Layer 3 of a small transformer language model trained on English Wikipedia (10 layers, counted from 0, width 64).
Take only the direct path to the model's output, skipping the later layers: a vector added to the residual stream pushes a token's score in proportion to its dot product with that token's output vector.

Output vectors of the tokens that the questions are about. A number n stands for n times 0.021.
"shire": 31 -26 2 24 69 1 -2 -49 19 8 -4 -46 -11 -16 16 51 45 32 -11 -12 21 -33 21 -3 -16 24 -9 -25 -37 -22 -1 34 14 26 -15 41 -11 3 10 -69 2 -40 28 15 -4 8 -4 13 0 1 10 26 -9 -6 -17 -21 -15 -40 -24 50 32 32 19 -82
"istan": 40 57 -18 36 48 20 8 -8 -3 45 17 -28 -1 22 18 -30 20 -12 -50 -21 33 -20 9 -50 14 10 8 20 -36 -53 30 -20 -49 3 0 39 -15 -6 -1 -29 -4 -6 -24 -34 54 -9 19 -2 -18 8 -28 32 7 29 8 -33 -33 12 -34 29 77 -20 91 -70
"n": -17 17 4 -13 13 -1 1 14 -4 -37 36 -42 -5 -23 -15 10 -1 -10 -6 -16 2 5 7 14 26 -17 50 32 -8 23 2 -10 3 0 -18 -12 -11 7 -5 17 13 9 4 35 -7 6 3 17 -2 -3 -39 38 -26 -23 -9 -20 53 -9 1 19 -12 6 -9 -10
" ENG": 7 -12 -18 19 1 27 36 -46 -20 6 24 11 17 3 30 4 7 -27 13 -13 16 -11 39 -26 18 -2 -7 -13 1 -43 31 25 1 28 6 -6 22 -17 13 -24 -12 -47 -29 -8 31 -25 1 -31 -25 16 8 -9 -1 -5 -14 -29 24 -22 6 10 9 -12 5 -4
"ing": -26 -7 -6 34 7 3 -8 3 -24 11 -24 -25 -16 -11 -21 15 -43 -15 15 10 -5 -23 4 0 -3 4 5 7 -24 5 -2 -7 -42 -33 -46 -39 -44 -21 -10 -15 29 21 -6 -21 5 -2 -36 28 3 -6 -3 -7 31 -11 15 -17 -40 23 20 1 2 -35 10 13
"um": -15 -6 -23 11 4 -14 3 5 9 9 -16 -30 5 37 -16 -31 7 0 23 1 5 -9 2 -28 -8 -21 -11 23 -22 15 -2 4 -14 4 -22 -3 -46 18 -3 -7 -23 28 -13 5 26 13 2 -19 1 0 12 -14 16 14 12 8 12 2 -2 22 -11 18 -30 4
"ased": 36 0 -53 13 12 57 1 -16 2 83 -9 23 -14 26 28 32 32 -15 -5 -13 -26 31 -29 -50 9 23 -26 43 -11 -2 35 16 30 -2 -22 6 -36 15 2 -42 0 16 12 -2 2 -16 -32 -57 -39 22 -5 -34 1 -28 42 -24 9 23 -41 0 24 30 36 -4
"ey": 2 -2 -21 -9 7 19 13 -23 -23 -3 26 -22 13 27 -23 21 1 6 -21 10 13 -11 -8 -22 2 -1 16 12 -27 -7 34 1 32 12 -35 -9 -13 -23 -3 -10 -3 6 -37 -29 -3 -1 5 24 -6 -36 30 13 13 -27 19 -14 -14 -59 -20 25 -11 -6 17 -23
" census": 14 13 -5 -54 11 17 16 -24 35 10 -20 -35 -27 -7 23 10 54 -25 -19 -12 -18 -24 36 -1 -42 32 18 9 -16 -15 -12 5 -64 59 20 62 -22 41 23 -2 14 -22 -34 17 -17 -22 17 -27 -7 16 -43 41 1 47 -10 -32 -66 15 -15 -4 8 60 14 -10
"ents": -27 -20 10 25 14 44 12 -30 21 -23 2 -28 -14 56 -9 22 -28 11 43 10 8 10 39 -15 6 32 21 23 -44 -9 -23 22 -11 -12 -2 74 -26 -15 6 -6 -34 3 -73 8 20 18 23 5 -11 -46 -45 0 21 21 -20 -15 -27 -13 34 -47 1 36 33 1
"aking": 27 22 -47 10 41 51 11 -33 -9 33 1 14 -63 8 4 -6 -28 -28 -8 17 9 16 7 24 -1 16 -24 25 -13 -7 31 34 1 -3 -12 -32 -24 -34 10 -22 8 -4 -40 -25 49 2 -55 5 -28 3 -19 -7 22 8 37 2 5 -10 3 19 -16 -26 11 -24
"ike": 8 17 -26 26 15 -1 7 -3 -1 40 25 -24 -39 47 -9 11 18 25 -13 1 -15 -9 34 6 -6 -1 -8 25 -29 -2 34 21 14 22 -13 1 -3 -2 -2 -12 -9 -57 14 1 16 2 -40 -34 -28 -15 7 6 40 7 32 5 33 5 -23 8 24 -21 -24 -10
" LETTER": 2 12 -42 20 12 14 49 -44 -1 32 17 -19 1 11 15 22 52 -17 4 -2 -8 2 25 -13 -42 36 -18 -14 -18 -11 34 53 -45 39 4 43 -6 -35 11 -36 -33 -54 4 25 37 -12 -1 -17 -48 19 -32 39 -9 15 18 -26 -16 -6 -29 -33 36 -9 6 -22
"ial": 1 -12 5 4 51 26 -16 -14 27 -9 37 -34 -14 15 -12 -23 8 -14 -9 7 -18 15 42 -26 -11 -11 28 -1 -36 -10 -10 -7 -31 -13 -11 18 36 29 -1 11 -14 -1 -65 -19 -47 1 -45 -5 -5 -12 -32 -39 10 -23 23 14 -18 -29 -9 -18 50 42 -4 24
"ish": 3 26 9 -1 36 -4 -4 3 -5 21 8 -31 35 -12 2 -16 17 -29 15 -13 17 13 -44 -26 4 -8 20 -27 -23 13 38 -5 4 -42 -28 -16 -39 5 -2 -23 7 -7 -41 2 -14 -25 4 -6 -6 5 26 31 29 28 37 -7 5 -40 0 -15 17 -12 40 -1
" Apps": -19 15 -6 12 8 39 34 -19 -41 67 35 -9 -14 14 -9 -26 -2 -8 -8 -42 24 9 28 -20 -15 35 -43 -50 -32 -49 21 16 -11 18 -6 36 16 -26 26 -37 7 -92 -37 0 17 -33 -9 28 -46 36 -16 37 -31 2 -7 -58 -24 -10 14 -11 4 42 62 5
"ecess": -23 30 -24 51 5 19 53 -22 25 -13 41 -66 -4 42 0 26 48 -35 -13 -19 -15 48 -15 -11 -8 22 6 28 -41 -7 31 40 -26 29 21 -5 -23 -29 29 -37 20 -8 -13 -21 -30 -19 0 -6 -6 27 2 -17 21 12 62 -5 -19 -7 -5 -44 35 14 1 -80
"ought": 47 20 -25 36 9 -1 40 -33 -10 15 33 15 -25 3 -5 48 37 -5 13 -16 12 10 19 14 -63 9 19 44 -39 -7 3 -11 8 1 9 8 -37 -11 14 -30 -31 -12 -24 -3 11 -43 -2 -8 -24 13 -4 -5 42 16 41 -17 21 7 11 11 3 27 -25 1
" time": 12 42 7 14 -1 46 20 10 -7 -14 -9 -25 2 13 32 -17 -4 -6 -7 -61 -16 -17 15 2 -10 11 7 -58 10 -11 5 14 1 30 -22 15 -49 -3 6 -8 5 -15 3 5 1 -13 -36 -5 2 -1 -10 -18 -6 60 8 8 -32 -11 -14 -10 10 9 0 1
"at": -2 6 -20 8 45 -10 9 -14 -9 2 -12 -6 -14 12 -11 -22 -2 12 30 -14 0 9 -14 7 6 0 -8 33 -16 27 18 -11 -1 5 -25 -25 -19 2 -9 8 21 9 -37 -15 -7 8 -12 -12 0 0 3 -12 -21 6 9 5 30 31 32 2 -13 24 -26 -24
"pe": -3 11 -46 -33 6 -7 -4 -4 23 -25 7 -12 -20 40 33 -11 -1 1 -25 -12 10 26 -27 15 -5 46 38 -11 -16 -47 23 28 3 36 -2 -9 -12 -39 -2 -12 -34 -2 -2 24 17 36 -16 -13 -10 -11 21 -10 1 27 -23 -20 42 -25 27 -12 -18 50 23 -16
"l": 2 1 -11 8 18 6 -10 -5 14 -21 9 -10 5 -2 6 20 -14 -11 -43 13 -22 -15 -16 -7 26 -31 3 -8 -14 -2 2 -37 -11 7 -19 -29 -2 -36 -4 27 33 2 15 23 -32 6 -13 -12 4 -15 -9 -5 16 4 5 -22 56 3 -3 23 17 12 3 -30
").": 56 -10 -18 -8 -9 -2 1 1 -12 10 1 -6 -27 0 39 13 5 -3 -11 19 3 3 -19 11 -11 -5 15 -34 -13 4 -16 46 -39 39 6 80 9 23 6 -46 27 21 4 -10 13 -4 -6 28 -6 -21 -44 23 15 14 25 16 -22 -28 -17 -28 32 -6 -7 -46
"|---|---|\n": 40 11 -41 -8 14 39 -6 16 16 40 40 -13 3 24 26 64 12 -49 -44 13 17 45 17 -20 -61 36 -25 -7 -13 -10 2 -32 -81 -5 -46 -7 -6 -36 28 -14 19 -26 -39 -22 0 -21 6 -14 -41 33 -45 9 26 44 42 -56 7 -20 -54 -45 35 -14 30 -10
" UTC": 16 23 -9 65 -24 57 11 9 10 -8 28 -6 -4 -14 13 14 55 -61 8 5 -50 -16 1 19 -18 29 7 47 -32 -80 -32 -7 -62 8 16 91 19 -15 27 -23 38 -52 -8 22 22 -11 15 11 -17 3 -11 11 -19 21 -2 15 -13 -41 -47 -46 34 33 3 -3
"om": 0 -17 -16 -16 21 -13 -6 -16 2 -15 -1 -7 -32 8 -9 18 12 -24 -5 21 26 9 -9 -40 37 -4 -30 7 -16 33 1 2 -3 26 5 -29 -40 6 0 -11 -34 -10 -40 -28 -17 7 -3 -3 5 6 -7 -42 -6 12 13 9 23 -15 19 -22 5 22 -2 -19
" $": 18 23 -6 14 -13 31 9 17 -16 -20 11 5 1 25 4 12 43 -42 23 20 2 25 -9 11 -54 16 9 -35 3 0 -6 3 -26 27 -11 14 -1 22 6 8 -13 6 -34 1 0 -17 -34 -30 3 -17 -5 36 -19 3 1 6 -13 9 -32 -19 10 11 11 -39
"ez": 19 -18 -45 -35 8 12 16 -17 -2 11 10 -16 -10 -31 24 15 -15 14 22 -58 13 13 25 -40 17 0 -24 -3 -28 -31 37 -26 16 29 13 38 -31 -13 5 -7 -29 -44 -11 41 -12 -28 39 -31 -14 -16 -17 50 20 16 25 -2 32 8 -2 -23 34 11 54 -10
"aur": 8 10 -11 12 10 5 16 -21 5 18 18 -25 -23 -7 2 4 -6 -9 -30 19 7 36 31 9 3 -1 -23 11 -29 -2 31 -34 -19 30 -5 42 -14 -53 2 -9 0 -2 0 -1 62 15 -16 -8 -8 -12 -12 -21 24 37 1 22 10 -18 1 -11 37 -6 32 23
"ially": 27 -11 15 35 44 42 -6 -6 -20 9 79 -27 -52 13 26 14 14 18 -9 -14 -3 23 54 -43 -51 21 3 12 -37 -50 -22 -9 -36 5 -19 11 32 16 9 1 -20 5 -60 9 -12 12 -41 24 -15 0 -45 -44 50 -5 13 37 -32 17 -1 -26 23 16 -5 -2

Each question shows what one neuron of this layer's MLP adds at an activation of 1. A number n stands for n times 0.0063.

n188: 32 -28 16 -10 -10 -19 2 -11 -44 -17 -3 -12 24 3 -14 -2 -2 -6 25 22 1 9 -19 10 -11 -19 16 -3 11 32 2 3 -4 -12 -18 22 1 1 -14 -23 -24 17 6 -8 -1 -5 3 30 22 -7 -17 2 7 -12 26 -9 -18 33 1 -9 2 -5 -6 -10
Which three tokens does it push up most, strongest first? ").", "ing", " $"

n60: -7 14 -8 -9 12 14 1 -21 0 -5 -2 -1 -12 -9 1 -2 0 10 5 -3 9 -2 -1 -1 -2 -5 5 10 -9 7 10 12 -5 -3 4 4 -4 4 11 17 14 -2 11 9 -2 6 12 -3 14 -3 -8 3 4 -6 -8 -5 -9 12 -7 11 5 -3 -26 -4
Which two tokens does it push up most, strongest first? " census", "n"

n15: 30 -35 1 -23 16 15 -26 -2 -45 -42 15 -4 6 -39 36 -7 23 58 -21 -50 32 9 10 -47 1 17 66 6 -70 -9 38 9 -34 0 8 13 24 17 37 -9 -22 -26 -64 -27 0 -46 -11 -62 32 -33 0 0 -16 37 2 21 33 25 -22 -39 -12 0 33 48
Which three tokens does it push up most, strongest first? "ez", "ially", "ial"

n102: -25 0 8 -3 30 42 8 -24 -9 -6 -2 -6 19 -9 -8 -16 -17 3 12 9 -3 13 15 13 7 15 46 -17 -3 -6 -14 -46 7 -16 -7 -12 34 29 -33 36 -47 -14 24 -24 -21 51 -23 -14 -21 -5 7 -37 6 -29 13 12 -13 8 -12 14 -25 -3 -3 14
Pushed down most: ")."

n179: 20 0 25 -6 19 -48 -15 3 -41 -10 1 -1 -8 13 -23 -28 -10 40 -8 2 11 21 -8 -4 -23 -30 -11 25 -18 18 2 6 17 13 10 10 5 4 -7 -16 -16 55 6 -14 -9 43 -25 26 9 27 -16 -7 30 -12 11 -12 7 -32 -14 25 -4 19 -19 17
Pushed up most: "um"

n19: -32 -62 -19 5 25 -9 -3 12 37 -15 -4 34 -20 -25 -12 -17 16 17 45 2 9 20 0 25 53 -8 -3 5 44 12 20 -23 7 -38 62 -29 57 6 -24 -3 22 11 9 -9 11 28 -38 33 17 17 2 -33 36 3 12 -9 13 28 -8 26 -20 6 -36 -20
Pushed up most: "at"

n160: 60 -11 33 -5 25 7 -33 38 2 16 1 -55 30 -25 38 -22 -33 46 24 -7 -44 -48 73 13 -31 -6 72 -7 -73 18 -15 -5 20 6 22 24 -15 -12 -20 -40 -5 -20 -21 -3 -23 14 8 19 -23 -1 -29 -36 2 28 -45 50 -3 26 48 25 29 -1 -4 -11
Pushed up most: "ially"

n67: -27 17 -9 23 7 -5 11 -14 -43 -2 48 7 19 -9 26 5 -10 9 -15 24 -7 20 20 6 -19 60 0 -2 -1 -18 7 19 15 28 13 -54 -13 -28 22 -72 -63 -59 -51 -3 47 -2 -20 21 34 63 6 -33 40 -15 -41 -14 20 -31 -6 48 30 -46 -2 -23
Pushed up most: " ENG"

n41: -12 3 2 3 -7 11 -13 -3 -2 -19 3 11 8 -7 -20 1 3 -3 1 -4 3 -3 4 -1 -8 2 -1 7 9 25 4 -7 -3 10 8 1 -6 -3 -8 -10 8 2 7 -3 8 0 -4 -6 -7 9 -10 6 -3 -5 2 7 -6 -7 -12 -2 6 6 -7 -1
Pushed down most: "pe"

n172: -25 -11 2 31 -4 5 40 -39 17 65 0 14 -1 7 23 55 44 -21 -7 27 14 -6 19 17 -4 22 -6 1 6 -5 -1 17 7 20 8 22 25 14 64 28 -18 -50 17 -8 11 -11 -4 41 -41 21 -42 20 -21 -9 -8 -35 -36 3 -19 -18 7 -1 5 -27
Which two tokens does it push up most, strongest first? " LETTER", " Apps"

n170: 11 -2 19 -18 27 -10 39 10 5 -36 18 -31 23 10 12 -16 -14 53 2 -14 32 20 0 -24 57 -33 23 7 8 -17 -5 -12 -1 -24 -16 21 -10 -22 -1 -28 36 -7 -53 -4 -12 -12 32 21 8 -39 34 -1 7 -10 -21 -24 -20 4 5 -19 -15 1 7 19
Pushed up most: "ents"

n175: -7 5 3 -6 0 -6 9 7 -2 7 -9 -9 -5 -1 -1 -7 2 13 12 -3 8 17 -17 -10 4 6 -5 -2 8 -6 2 3 -8 -3 -4 -5 9 3 -10 7 8 -2 5 3 2 1 -6 7 7 -7 11 -1 -8 -5 5 -7 -5 -7 1 0 3 -10 6 -11
Pushed up most: "ish"

n95: 0 16 19 -7 6 7 -27 18 -49 -75 -32 17 -11 16 49 -34 -78 -32 10 -22 -22 -13 -45 -2 28 18 10 -41 34 7 14 60 15 45 -50 -24 -5 -16 -54 -2 1 42 -16 0 -42 -9 -19 41 20 6 3 -15 -14 -9 -3 28 -2 -14 -29 10 10 -2 -18 -38
Pushed down most: "ought"

n113: 14 39 -7 -2 30 1 -18 -14 16 -6 -9 7 0 -9 -13 -10 0 13 -31 -21 14 -2 -2 -25 34 -11 11 7 4 -46 -6 -22 -25 -5 12 24 -17 39 31 22 30 7 11 -26 -3 -19 8 34 0 21 5 25 18 -38 -2 7 10 40 2 -7 1 18 -3 -13
Pushed up most: "istan"

n97: -1 20 -6 12 5 17 -21 5 -8 -10 -3 -2 16 -4 -14 1 -9 -23 1 11 12 -12 7 33 -9 -19 -22 22 14 -12 3 -4 9 18 10 -10 -12 18 4 11 -15 -4 9 -16 15 38 1 -24 29 17 -19 -20 -7 -12 26 -3 1 -18 -6 5 -2 -8 -5 23
Pushed up most: "aking"

n33: -38 -10 -21 9 -10 7 -22 4 27 37 15 28 -19 2 -34 -27 29 -47 -19 20 -37 -7 -35 -7 7 -56 -24 18 26 26 -11 -51 -8 -33 25 -17 21 46 -66 3 51 63 23 8 9 61 -5 -1 5 -9 -35 -17 -2 7 6 -28 -4 -14 39 0 20 29 41 -11
Which two tokens does it push up most, strongest first? "l", "ased"

n98: 38 38 5 -20 -4 1 12 -4 -25 -11 7 -3 20 25 2 11 -7 7 -26 -6 5 -3 24 -27 -40 -12 -6 -17 1 6 31 26 22 1 -20 7 10 -11 56 16 -23 -24 -12 5 -16 -15 34 1 11 -26 12 -2 -8 -30 4 10 -22 -12 16 6 -35 -14 16 -18
Pushed up most: "ey"

n185: 11 3 19 19 1 -23 8 20 -19 -16 10 12 21 -11 -14 1 -6 10 14 -7 19 -23 16 -5 -7 -5 16 8 -10 18 2 -6 5 7 -17 22 -4 -6 40 -15 1 -6 -1 9 -7 -11 14 15 7 -8 20 -10 -8 -24 6 -29 -3 -3 39 7 -25 1 -11 -3
Pushed up most: "ought"

n143: -6 -21 -10 -1 -30 60 -10 -4 8 -23 -1 2 1 7 1 12 16 -22 7 -10 9 19 56 18 24 -3 -14 -26 69 1 15 -8 -8 -5 29 -46 47 -10 74 13 14 -52 13 -31 16 0 -15 -39 36 13 15 -1 -32 10 7 32 34 1 45 0 -25 2 -5 24
Pushed up most: " ENG"

n44: 12 -19 -6 13 34 20 -12 23 9 -5 1 42 18 -4 18 -16 -33 12 10 58 -6 -37 6 27 -58 22 9 -7 11 1 -18 -22 -2 -3 -2 6 -1 21 34 -11 -1 -18 -11 -31 -42 -32 10 -9 -20 -4 12 0 -13 -5 21 -32 -45 -27 -4 11 -18 -45 -13 45
Pushed up most: "|---|---|\n"

n59: -6 1 -2 5 -5 -6 -4 3 -1 4 5 -4 3 7 4 -8 -3 -4 2 1 -10 -6 0 4 3 -3 -12 4 -17 -2 4 1 4 5 6 0 4 -10 -4 -3 -6 -1 5 4 10 -1 4 -12 -3 -7 4 8 1 2 -4 2 7 2 -11 10 0 -2 -9 -2
Pushed up most: "ike"

n114: -10 18 10 9 -3 -9 41 -42 18 -3 6 8 -14 14 21 -17 -38 -36 -8 -19 -16 12 9 3 -3 -9 5 18 3 -29 8 3 15 -8 3 -12 10 -12 14 -6 -4 -14 3 8 10 -18 -18 13 3 16 31 13 -33 -17 6 -2 -4 -13 17 -2 -14 23 41 -20
Pushed up most: " Apps"

n68: -6 16 3 14 20 -7 -18 16 -2 6 -2 27 6 -32 19 -3 -19 18 2 -5 -10 21 -29 8 14 1 13 12 -31 -10 -22 -1 -21 13 -18 7 -33 -15 0 -5 -24 -21 15 4 40 -42 -2 6 -25 -6 17 35 11 18 -18 46 8 -9 15 2 24 11 4 -10
Pushed down most: "ial"

n150: -37 -34 4 2 2 48 -13 -5 15 3 -17 7 -18 -32 -17 3 40 6 12 -24 0 14 33 -11 45 8 -41 -23 7 37 44 -28 -8 -9 55 -20 29 7 2 -14 -19 -34 8 -15 4 -9 4 -15 -5 -40 -12 0 -8 34 14 45 41 3 27 -4 -7 -26 7 6
Pushed up most: "ez"

n129: -4 22 -5 18 17 2 25 -10 23 -3 15 -33 -15 7 33 -7 47 -33 0 -33 11 -8 12 -8 49 -18 -26 14 -4 -58 19 18 -11 33 -28 47 -31 9 26 -36 10 21 -28 -9 -11 2 -2 30 -25 20 -22 6 -19 11 -13 -23 -13 -22 4 -14 23 -10 32 11
Pushed up most: "istan"

n51: -4 3 0 7 -10 4 -5 -1 1 -4 6 -3 -3 -3 5 3 -3 2 0 2 4 -8 -2 -3 4 9 -3 4 0 -1 -6 1 -3 0 6 5 -9 2 7 -5 8 3 0 -6 -6 3 7 -3 -3 3 -8 1 0 -5 6 -5 7 6 -7 -3 -3 -3 -2 9
Pushed up most: " UTC"

n110: -12 -7 1 -18 -15 11 -7 7 -6 -3 -4 -2 2 -14 7 6 -8 -8 8 1 11 0 23 -19 3 -24 -5 7 -17 31 2 -9 6 9 18 4 5 -34 -29 -14 -8 2 24 8 13 27 -7 -23 6 -4 -16 -11 15 16 7 8 6 -20 -19 5 2 7 4 7
Which two tokens does it push up most, strongest first? "aur", "ez"

n184: -3 -1 -28 -8 10 5 -43 11 -40 4 21 -29 10 -19 26 19 -27 12 25 23 -7 42 23 10 37 12 -10 5 -6 4 -2 10 6 3 20 -23 12 4 5 21 0 17 -11 -12 -2 -19 5 1 -16 -14 37 -15 -33 9 8 -18 -9 19 41 -28 3 -6 -41 -34
Pushed up most: "at"

n54: -11 -35 3 13 20 -19 -8 54 -7 -32 -29 -44 46 1 -15 17 -12 60 21 -2 24 24 28 13 53 -11 17 -5 42 -5 -6 37 -16 -26 -1 -17 19 -15 19 -26 -22 25 -7 -2 -4 -8 13 35 46 -8 -15 16 13 -39 -5 36 -15 -25 9 7 -15 -11 -23 -33
Pushed down most: "ased"

n173: 22 -20 13 -2 -47 -7 25 -5 -1 16 4 5 13 3 -14 12 10 -34 2 -9 9 5 -39 -10 -26 -36 -9 -5 -24 -10 -30 8 42 -14 -1 10 -16 15 -27 -4 -1 18 -2 1 -5 2 -14 18 -20 -5 5 -6 8 -20 -9 -6 -19 2 30 10 -10 8 -1 20
Pushed up most: "ought"

n87: -8 -1 24 -23 -48 -34 -20 16 21 -22 -11 16 7 -11 -3 -1 -72 24 -9 17 -19 -20 -7 3 -3 -40 -4 -2 26 26 -22 -47 25 -27 -13 -9 21 23 -8 18 37 13 28 33 -61 74 54 -4 -13 -18 -2 -30 -1 -14 23 12 -4 -7 27 53 7 12 24 30
Which two tokens does it push up most, strongest first? "l", "n"

n72: 1 2 -3 0 2 -9 3 11 6 3 -2 7 -1 5 -8 2 0 8 0 -2 -3 4 5 -5 -5 2 4 3 -3 -2 0 -7 -1 -2 8 -3 7 -3 -1 -6 3 -1 0 -9 -5 4 2 -4 6 1 -7 -1 -1 -6 2 -8 2 11 5 -2 -5 -2 1 -7
Pushed down most: " time"

n124: -15 -15 6 -4 8 -11 -2 10 -1 9 4 -4 6 0 10 -15 -9 -15 2 -8 -4 -13 5 2 3 0 18 -7 -8 -7 6 17 -8 5 5 -2 5 -1 -6 8 8 5 -3 -3 -17 -5 2 -7 -16 -15 7 -6 4 -2 2 -15 -14 15 7 -11 8 10 -14 -12
Pushed down most: "aur"

n47: -17 -12 -14 -1 -7 -31 -26 10 4 -22 26 3 18 3 -6 5 -27 11 18 -12 20 3 -16 0 7 -23 -32 -28 7 8 7 -5 -2 12 1 -8 9 10 -35 -15 -12 33 -11 -16 -23 0 22 -7 52 -12 -14 -2 -3 -30 7 7 -16 -14 -7 36 -20 -49 -3 -9
Pushed up most: "ey"

n84: 21 28 0 35 5 29 59 -38 -10 -3 13 -9 -8 21 27 -15 46 -10 10 -44 15 38 -1 -5 6 -11 -2 -5 -41 -34 0 16 -35 9 -25 43 -57 -3 13 5 -35 -31 -17 -1 27 -24 -42 40 -51 14 -46 -9 -57 28 -31 12 17 -22 -19 -14 22 -20 38 5
Pushed down most: "l"

n126: 7 -31 -20 -39 20 14 9 -25 -27 -8 0 6 6 -11 26 -20 -16 13 -6 -25 32 7 -19 9 30 -25 -5 -45 -13 11 43 8 29 17 25 -4 28 5 51 -18 -33 -45 6 -10 13 -24 24 14 34 -67 -14 -25 30 15 3 13 19 9 18 -24 -14 -25 7 33
Pushed up most: "ez"

n99: 15 -16 -1 2 18 -7 -46 -1 10 -12 -13 9 12 17 5 1 -12 -19 -4 16 16 -5 26 -4 16 -13 35 8 -2 6 -6 -13 -7 -4 8 -5 5 12 -33 12 2 -2 -9 -16 -30 -4 -11 -20 -18 15 0 -32 -31 10 -22 6 27 10 -2 8 24 -18 19 -2
Pushed up most: "ial"

n32: 4 7 -1 -4 1 -10 1 2 10 -1 8 0 3 -9 0 0 -5 8 3 6 4 -4 7 9 0 0 -1 -1 -19 -3 9 20 4 2 -3 -1 5 -2 13 1 -14 3 -2 16 -8 11 -4 6 -4 -6 10 4 7 17 -3 -7 4 -2 6 8 8 -6 -16 3
Pushed down most: "ased"

n190: -4 1 -2 13 -6 9 9 -1 -15 -6 6 5 3 -6 -4 16 4 -10 3 19 -10 -7 6 0 -15 4 -1 -2 -16 -6 -19 -10 -11 7 -18 7 -1 3 10 -18 1 -9 0 -4 9 1 -7 -8 14 11 -6 -2 0 11 -9 3 -11 -1 -13 -3 -2 -5 5 -8
Which two tokens does it push up most, strongest first? " UTC", "|---|---|\n"

n163: 14 -25 9 7 -19 15 -10 22 -7 -5 -25 -9 -5 42 -18 28 45 -1 49 25 26 23 -8 1 -49 13 12 11 8 5 -10 -40 -12 -1 -22 1 2 0 -17 27 -23 -1 24 1 9 -45 -30 -2 7 -3 -27 4 -40 -19 1 9 14 12 -35 1 7 -17 13 -20
Which two tokens does it push up most, strongest first? " $", "|---|---|\n"